Layer 3 of a small transformer language model trained on English Wikipedia (9 layers, counted from 0, width 96). Numbers have three digits each and are written without spaces.
A neuron's activation on a vector x is squared ReLU(weights . x), where the dot is the dot product.

Input weights of the MLP neurons that the questions are about. A number n stands for (n - 500) times 0.00085.
n7: 756375655239448571176452425341610348493574522481503455274442467459660365466628669500365513553529627525371481576542454329459547464835515685598453427507493466480605579390398546455487551456293334434444515263471584441620479439399474389685445425518591420570667644711408558474476409535493458776
n8: 534379477419457415484576456570522555507677677500394541693451493493451604680649413559380278643300319580365640368456484410589601289594628610490512326514755418649500497347511304487442308500510685277506385524475392564595377458661349572488639698563402426500431706474374510333480643334664520480
n10: 600568475307553369490607477709608629330746416592420358358566335626478497504529422583620534522608652428753493500202476471667428434596481400753682552496527328455389294526686682493517661263423598448524599533601255620615414522445490504442466753257540632274510526500598541511434665500475514490
n27: 607616630539456548452553559551392539511519403314546524673462460543380598394446590602607410328592550505382379416472674641463484497392367477396465350514382513354461722526555598571736487396500464471392579659350383344479492500517599415537465393543593607423463503540484483349532403492425542575
n30: 593475365685480553408547592552266568622434420471480358699326489342536546311472537729582490249432420364434739533617439381550424434390468427576598296496549427259462624550550570418386500504355420521595496559516361636371641511454360525614417612652551476716381419418355549188436662377365452570
n46: 582500751475522521528349510595476290428507391309486566703500886511727574418571378422462532526519607420496620338398466452514437678545355307507568470394444486496383684450413633301476625511740552633594670688675296597719493530402400385716458396451572707730439534591568387457258566493371431429
n62: 449516412660548298217396663593338369559533659596453384483456363427694504419569430747430446714380568536642627606654327511580547561450531490395544512574493446588500496299208257463649500311401474656632476644568460637737361404338408615581717366550595425264623307468603415540661368701511425708
n68: 645602382646632458478411370457374557269542397439403578713513531543680500346664757384531423440503365459377604456426622585561638616404409497419554580330595497451744469560469805278456497595509497371687546608548426450471497421524541444470384374644718523677598438372647521321474597533547363552
n71: 371610463610556552294412400301366611516430348510669347378272407398457348516649509417328439398602449511365636440300399452583394587435394447454358589576403579500370474490431497406434515613655522444596732599563690679334351412451404423543567442373550494506520363451519533544457669576490341472
n82: 581355358554427636469524669279479394592568626589347566234565490390553500478454497379664485487523477542534515709558389409537291278447393524426380483570354509300635658574650542624424707403479403453485605487555472411424574579632367510316554487470389382452511431451356447507744568685600542606
n96: 503374529534604446636500514451577447504547679817438532474635473728197493515320537493614259534582470602725349585583620496576522527620461420438517285570343403485680523665387664537390401681250636484610448599476370352572432281504465789497520715438475399181487581817573523315485620545383380474
n147: 590426642506690522672623625604378485408435415438441475354409530503623466222510478537601485345670344534727644494651548474730558716480426500435532574687647537506477411608513673735543422480431604463491684607381646551462445507543491534566344579375590548362528375469399579538654413644455568656
n162: 550626490374315357488668635717479411407659503479544400651431514319463332379576522560507559613413686565622503420455369444437491645470619461494517530523328460450484587361567631468700765415549474490589387546459678679399432513357463534488534553626576481438362520494722297296434636452301344563
n194: 561521642574566384410464534573536370573558454435422379477320430339346451447648570627707384561713432535510518487537671380396236531549560413523377458661455422287520742701507620650433553599503371525672532296409354596677223517569535646566362462510456728520512597561586389486349412544537379385
n196: 341568253411369614661973473527558598692406458454367349741367335602344383408309401580391455482526446500503569439597480686500431551670605403406391436321483328738511378425489566589456412526449583283514477696598393386462388529600422481432458559559406471647287500583373382435556698486572342500
n198: 558429549351659334483727563554614589532585665124446548393529663569564475442335549489515573585457352490639473444441456467625444384509678503576280414756478539420612539349573533442567643614486512531308484512495395570616429524624381522550491455364478532523500539455537418481437403480494515471
n207: 488490539576431449475588383650446575254763288564603446428345528396328631441470356677365373281407714596249506465370391422333570584654312432276503566459547545539450401308431513654604438531544416514387560527527737425532390354397663346491598480626556450447503418490500404550406547540440513464
n221: 506480643469497524565510468359450556426398510610542487588720402360564485469446500506370461547561372571467338526422631427467411468574451454407689581494559527542572340559381390503300621555503412642471539566523473583507481510628459631497471310376732515600693366455537609447291428277788497763
n228: 515532510437507561516348420450471494404342620710283411500435573768479506569343510313490516677479450556416378544413550928513577503548469522516667420448522586565313318521393453675516510381663527507367691416506513533468537439531475736470475510452565570380651490590415627489311376324450507773
n246: 500493374665374583517335619522552556510410548415446533528561471500274537571440476654157447372425392609540500484483480701322513349475427519557540565421671277328479500493238507589464486438471535525234636318450280425559562521457343372419504426596568472656531383075541607537534625634395538604
n296: 573439630471500503602592422761455399420385493452569492364375605449540317373299557600813673620380578545394541353400345677622281546566551557363434369540463351698397334646363421411521541490400672530472469647471503475510409609433479643581439414497542612539454314506557327683513623439513464491
n315: 519405568604674527364375719515624300297701504381513396512446758507691547548472664450406487503636580470520446533378321539560693338332431375269444634558477400331368447507543496603612476525581668316437599640569470572403493450650382430677617543293409469660531753543541536556706423600507399358
n336: 562391310506377470584463610672439627565458483393582427461497680528481738727398420464644701487545579478612534524415585452579569462384431306518598523633548440540497465572594525503628482651521535634556328560466500577617666254639565523309441503288485522638339500560365580406671685609522513506
n344: 345437607556611500519468571500386684471535546599558418301568545630418510679486533282648341298524667564554228513480456574535313507497354439615228524462399462348536469521455759425516552351630587424557518376497612395535351561374487619503364547520500658354526405449487640645590656750430440519
n352: 423439620446463467546558611452680648571579294245526553546378571473461569266625493507432578855338407527434406374582635583530526354781568345691463592599413467623643440586288749645474460557439548511413547652423589305511640521598510662659486375476586442490455483578653630485350380371469548477
n366: 491367467689349603561674410468608484493603436489390569436516357431337391628337520503490516453286372488519283465664519408332487588407252686468777176500614606594630606556621571358443549577459564604481556507436465477375426353503396461437321463599447580714589452430605363479572624583322567396
n372: 608563529458462635446668550513565695621543452529555408541448444597646362585216500439475724560540636445500459395527461473622403305608416326376449506296503580485512604450447515544537658440609624295381367542508414571586416537346345550591459473635600357512593506428591537420523449663578386523
n374: 518449341306344520330534526439662600380582513617488434325394585436668278580363372500500391593181492575323474408407443430547788335559555605406670661630770449674480312721197418596508548526732332449465710348577328372417590334672607226493692355504420444484741417286556475717520325484463663338

Each question shows a token from some text and the vector x that enters the MLP there. A number n stands for (n - 500) times 0.0084.

"rec": 299382635397636586617495446430522436523524290472444606534623576687515398499584566672328838308565470373621458649430356542427394712508631534346450480532567483613425561544492508278491624580373359447501450465360594246502640573537708481473657500541576542220289436333507635686436520157602512492
The two highest activations, in order: n296, n221

") ": 439483387451687383676463341444721423400463549334629417733561418489605503811503455593493735326504316490518454488570381488468525595537750523516442652624291502502439492578626466298631695710463471476529375334319694454457529604342489535411511488540571343336512421275272588565508350358708583358
Which neuron fires most, and how strongly? n198, at about 1.1

". ": 552573463598738531590489549528656367391490539484559563717662568597694425830442549521366684441548331442321310567423478498468613666537580577426479535655402442441506493625712464423524595654528679446650344380262593542362429701314539434603596506563575296397431522472324696679505316476749583326
Which neuron fires most, and how strongly? n315, at about 2.8

"the ": 475600420553823689553375483450588497461478634447495587607421266461609397777431523520506804330573451483432369628560489488497549623521570497410503539573352460434416571633618330402637555629366340528697419530440617557514442544294590382679595583482466291484290495508386738629669404289798368392
Which of these neurons fires most? n315

"spec": 353351692436457674624463490562743414450568294529420704708499298568642365529615555596427706358631321372530504573508368546654431688434826477313467421513456569482358560544509418370507480631495207513486492425428623449529554524353679507335487584511431485281309419409499421803507511327469601451
The two highest activations, in order: n296, n147

"8": 371527459438726688632250398472369380611542478416415560549595494574366608399586469561524769280651293272561473608481302539478452558608654510574501656423385714394474515590393356517557581435557424554616637416522467457470662541292673463466675530565483484349505604346437720639439385135619545307
Which of these neurons fires most? n228

"un": 210411611527624671444261530459615491643486404499417611603516389574433406605504537469486607458588406315569334638524420625360400696460644573530487537472460414483453530435609456538565697549400411550569464601206491444558556394476787597575589435648344576429428500351576833597717383217788634401
Which neuron fires most, and how strongly? n352, at about 0.15

"K": 405642502403564582494388389568622306434445487524422532557265405469509525521375508569576588305666276142474401542399509388549521640507552532635549544782576702474470519358648475505776699655458515432449535423393480459494687563256669509550565291575455382302267569444397707624546443348584599333
Which of these neurons fires most? n27

"ard": 528418393394684678528323335614644412773394310410564825730460353569626618468449526615426445366546383404575476552520366442292439567421654604609647526460420756580334528420668524407525647502550585361606553390442540397554706309270450404456518486596512423376469506448453614584523453187672517422
Which neuron fires most, and how strongly? n30, at about 0.18

"it": 356663574623551437571429283488417456626510484519546760616450406523533443471576600566345513413685337514625384713717298449510397575603641706487503562498287510566514551595564552534730753567496583427417350487399431419584696309478507419508553499510386378128260353470592768678632532437447485462
The two highest activations, in order: n96, n62

"6": 437506454528626640627278393527331389441462542388454628680679505492503479416447478680509693350748366275535507684540436525487437476570743526535492704454292717448433490555570398373626736573632544607534572414553489361586729515212545398514574576490328449340411592343389722472464417220477555390
The two highest activations, in order: n46, n30

"er": 448441493471596594579421435543653456481615614552510683671474436602657362664337582619380489366627375457738499523350570447429590452474586654459604546462394664380424587493696538279559626307553441387378446512551496451663721413273679375500522637821470410206427488409474732605691578287569475344
The two highest activations, in order: n10, n372

"The ": 468598495480808704512318440467594450472476649385500541549403285451685371737535477466496870325477368436454371557592514418502583714445566453555502523568352492478456627722524310451661570591436359610554430494355572513551433424304539375741556591496472235486276534505339689547574422294675409456
Which of these neurons fires most? n7

"St": 327448616322579609762362481620551343373411538475511542609394442573504602384425607634292395334599485218583464445653378338475445609447623644581499651587489701572561566531576560531736715446420400477518573401416607449601629378331630534513698520491428404207294362404389615630527540291660669386
Which of these neurons fires most? n147

"p": 282432726501736545614435451585556289516557413584507519541390342498394456627586392559569745493471310239459474726498169500592512662560695572621748609535620497485456669514620442358668639569403348547477446514475555429466569579347668597470586382528337455459334675394420619675473423469584702338
The three highest activations, in order: n296, n366, n10

"es": 529404542546562432580408422515625229582407354537495625560674445597356370630315332757428588363585378298720372662487458580642451667619519534507378495571547698506367716516657397359489702435546405617450374413268560464489650376310691468526727578467478496408406428406494672614561401211575496537
Which of these neurons fires most? n96

"- ": 382518441592640600600276456590515355497376511431512624526714367474394402735581416601525711361628463349669353592544342481557681619642664559396353436545375502551489421590618459449687664669467438582485470346498678670540471527149446489567632580426609471304371565553311605675419392381697689354
The two highest activations, in order: n96, n62

"oll": 265424504445697691540400423557549552612485422510528616608510547789395546530467580754281442475650537449690515671574413552469425526449514671591545612536538708496539647519684582529561683641545439537540368449441549358703475382256682413371537593562348506255424586626336443698498537222706605316
Which neuron fires most, and how strongly? n96, at about 1.3

"fil": 255475498348605654503350542385731376642606316521492628668397473644476440474513631604544664299556308535590552631578399436382369564397607584483553402444416687698352406600584282448588643468569421344613237390283512429581559551411752470273459641564483524411230393560517652666449534445567579451
Which neuron fires most, and how strongly? n196, at about 0.18

"tic": 356611507695555519577437404583633325543554396522744729775461503555449410582488644398209545441513285418603489575651379311441432567496632554498414589405483574588502502630444462225578548515514383436461554470558604396582664379343449568377525797533516672408420653180523646557669517252583583389
Which neuron fires most, and how strongly? n246, at about 0.79

"R": 410463461468787617664285367529586412473646467478479430635359446494407396508363497572424508310615383160488493465663500462543565558555511626643595554540477674607483462430688483491689714516497468515546341418213518310483652406230742482452719355512451440357352499560334615594519363310549565308
The two highest activations, in order: n207, n27

"re": 292440553463706493689304531372579387524523308291531648550701373579549356586381514500402693510537397440484298685661579458408552641558724497471553446502482518393360446529631505330598602589348458676504533455433573260498545511298809608593610391484376344452294514455607543601581472236690694477
The two highest activations, in order: n352, n221

"3": 391460601436702733698354409500457364487573488483415605520638521555393493473581486656438754222675329276485474679488404530461456618618765432508558619444338701443557447497536380426560668417410442527411509503365519370452592577269586437558581448449359425176371531425476791655489516267573606403
Which of these neurons fires most? n147

"20": 421484528357590674693335506422363379483584437436458512523619509542449568452548527497548602250651197237597457791436477575492428533733739537537382589444327701480436517570529352384539514561447400549595488426442549474488740560262568497503615503566336360362378595351424739606518478176640653529
The two highest activations, in order: n82, n221

"(": 423560535518849649514457499425658493450287421479387534656659449431500523733666416510499777448444290342498378510486297416542559618572493569617508495520283636571554503577514593352723619656439430591630530543158595614614641540555552326612584468466467454436316585347389662622528452393698651322
Which of these neurons fires most? n352

"ey": 429620510424651618479548284590597482557530384478444731531289474570530571552603508661406680337592403459520431491484510593326191464736617613514500551586327716668458640470631386470503833435550597385441482331463540404486790494503581550487514544628334415262227563441308646609552541334593519499
Which of these neurons fires most? n196

"\n": 568467393589619565462347573475671294535468485417504530729618404664614378690507506577529615530479388334366392690431351605392586717510738510464469487668369383608578445558619517392557617637446493551736337350239699486498490667307464422601522580408506416378358426420304636741601247354587499388
The two highest activations, in order: n315, n7

"I": 403463440519653803493263296572522395501353429465695653744481477449454385553446618567485476383589400194475359515550476281502386556514529581594552448429407669526390660416574640339524581492440405528341664449439408319578626358300537412363503632712335387247354419421411626680603479332564631445
The three highest activations, in order: n27, n366, n30

"s": 397429625321800482477418468525576335526500427512564551591592279640411451587506353522330602355677260197399491726554322551402529579574568493626554499611510528500436535519524431469546835457523289535512426397431491324456770463395586592564628445546336512511459450538254740598697532328603642396
Which neuron fires most, and how strongly? n7, at about 0.49

"x": 380404566582674526551468347585683518486454448454481718653544358450386407685596474702364530412601185338516429457483377553635469646584806552648370485426490651686508582558577466376508584496627464457383524304464517335588639233351773285619506423580380421386507643565482671671417511322595414452
Which of these neurons fires most? n8

"00": 382524354520556682588242408545428370472505352433514561731599513405615461502543552592470620219632274243607457618437453442460521374638610491515353459422438754561518622658558468339545641677682389430539523484453428487477818501234459548472439601684379466325529557370430587532600506190678530432
Which of these neurons fires most? n30

",": 308502403576625465575436213574515538567537554428449476636605496428628431631493424591360679485632231466704379488397264515599340510419482460560295580377381620538592523688595454287568477566472459603609458513682638436412583383291506498241475489645357389248434489367345643658678475227646548405
Which of these neurons fires most? n71

"|": 615473562403729672649335517581541275551522501366493616605545332430590522635516388507375725417531275483559260562547386506494470688445605496475418498480417621555480403646599309364735705506416454517590427321428580439604524462239470563546483443656591322346353508458328811715487538405665578272
Which of these neurons fires most? n296

"Ad": 581383525505675442483248285548557275486471398431615566504391546715389420524316557548418565502380242246483314740565584366257564474403566592536466487502516687479370372513616263393678603569374438638487358404297507490576677414269595410431561360498431432560274610461566671618607439392552586412
Which of these neurons fires most? n366

"t ": 411556348409806539582342412419583417508491601435546701643491419501708530880506467586341711301538244494413173651553410516446503450501602514671563530444416584461582577635515384366530582760487507484482455507392608484561501427276516347549504555718501410469498400332378577504464389410730487287
The three highest activations, in order: n246, n221, n366

"+": 240600265497748473520224593606540410582437502387367630739655324418556486561576454588491678235632444275432604412528379412503429658458536522720492381314513657531529518537500414371750753507572560543441519377456538399546668283370531485536578538499410451296403512464485596694491492307657518396
Which of these neurons fires most? n62

"ou": 312585482413611569416528345586528478748469429331557598628456508585689424425410445651647500358637458239504431536514436541542296666535413642509436547584231556466467675702566371428627581640495543606547495359571488493660582394355675581246553501608269459436152607346415618685438482274623459474
Which of these neurons fires most? n194

"cont": 443379567291740447545302479548615310774443383643451694591429352571408509411559469550307560469470257356558477757467348627290476729392682438576501434597542615440501533423505440323598501569367424452515453356469635435416494414167478489430612403521549424478526448439308548776586664358607673490
The two highest activations, in order: n62, n246

"or": 306675554589613584535326319646586416654701495314513607777439240420639345458471528641598545462695455305650539549420473539419521463541718570431385403538295613555482630645533501460721500635459512480566598390369460502560582468371616490502604472574489594301298608448468663783425468266437277377
Which of these neurons fires most? n194

"u": 305535414512513547501581365529483350623522437395474664642506404514728445607360484576543697489526354350539418702484499514421397613430538564476441459418352638449535581509764461518732596454507525439509867460519495404736555437491783512481638491563512570246234592410379773674542415259465392313
Which of these neurons fires most? n27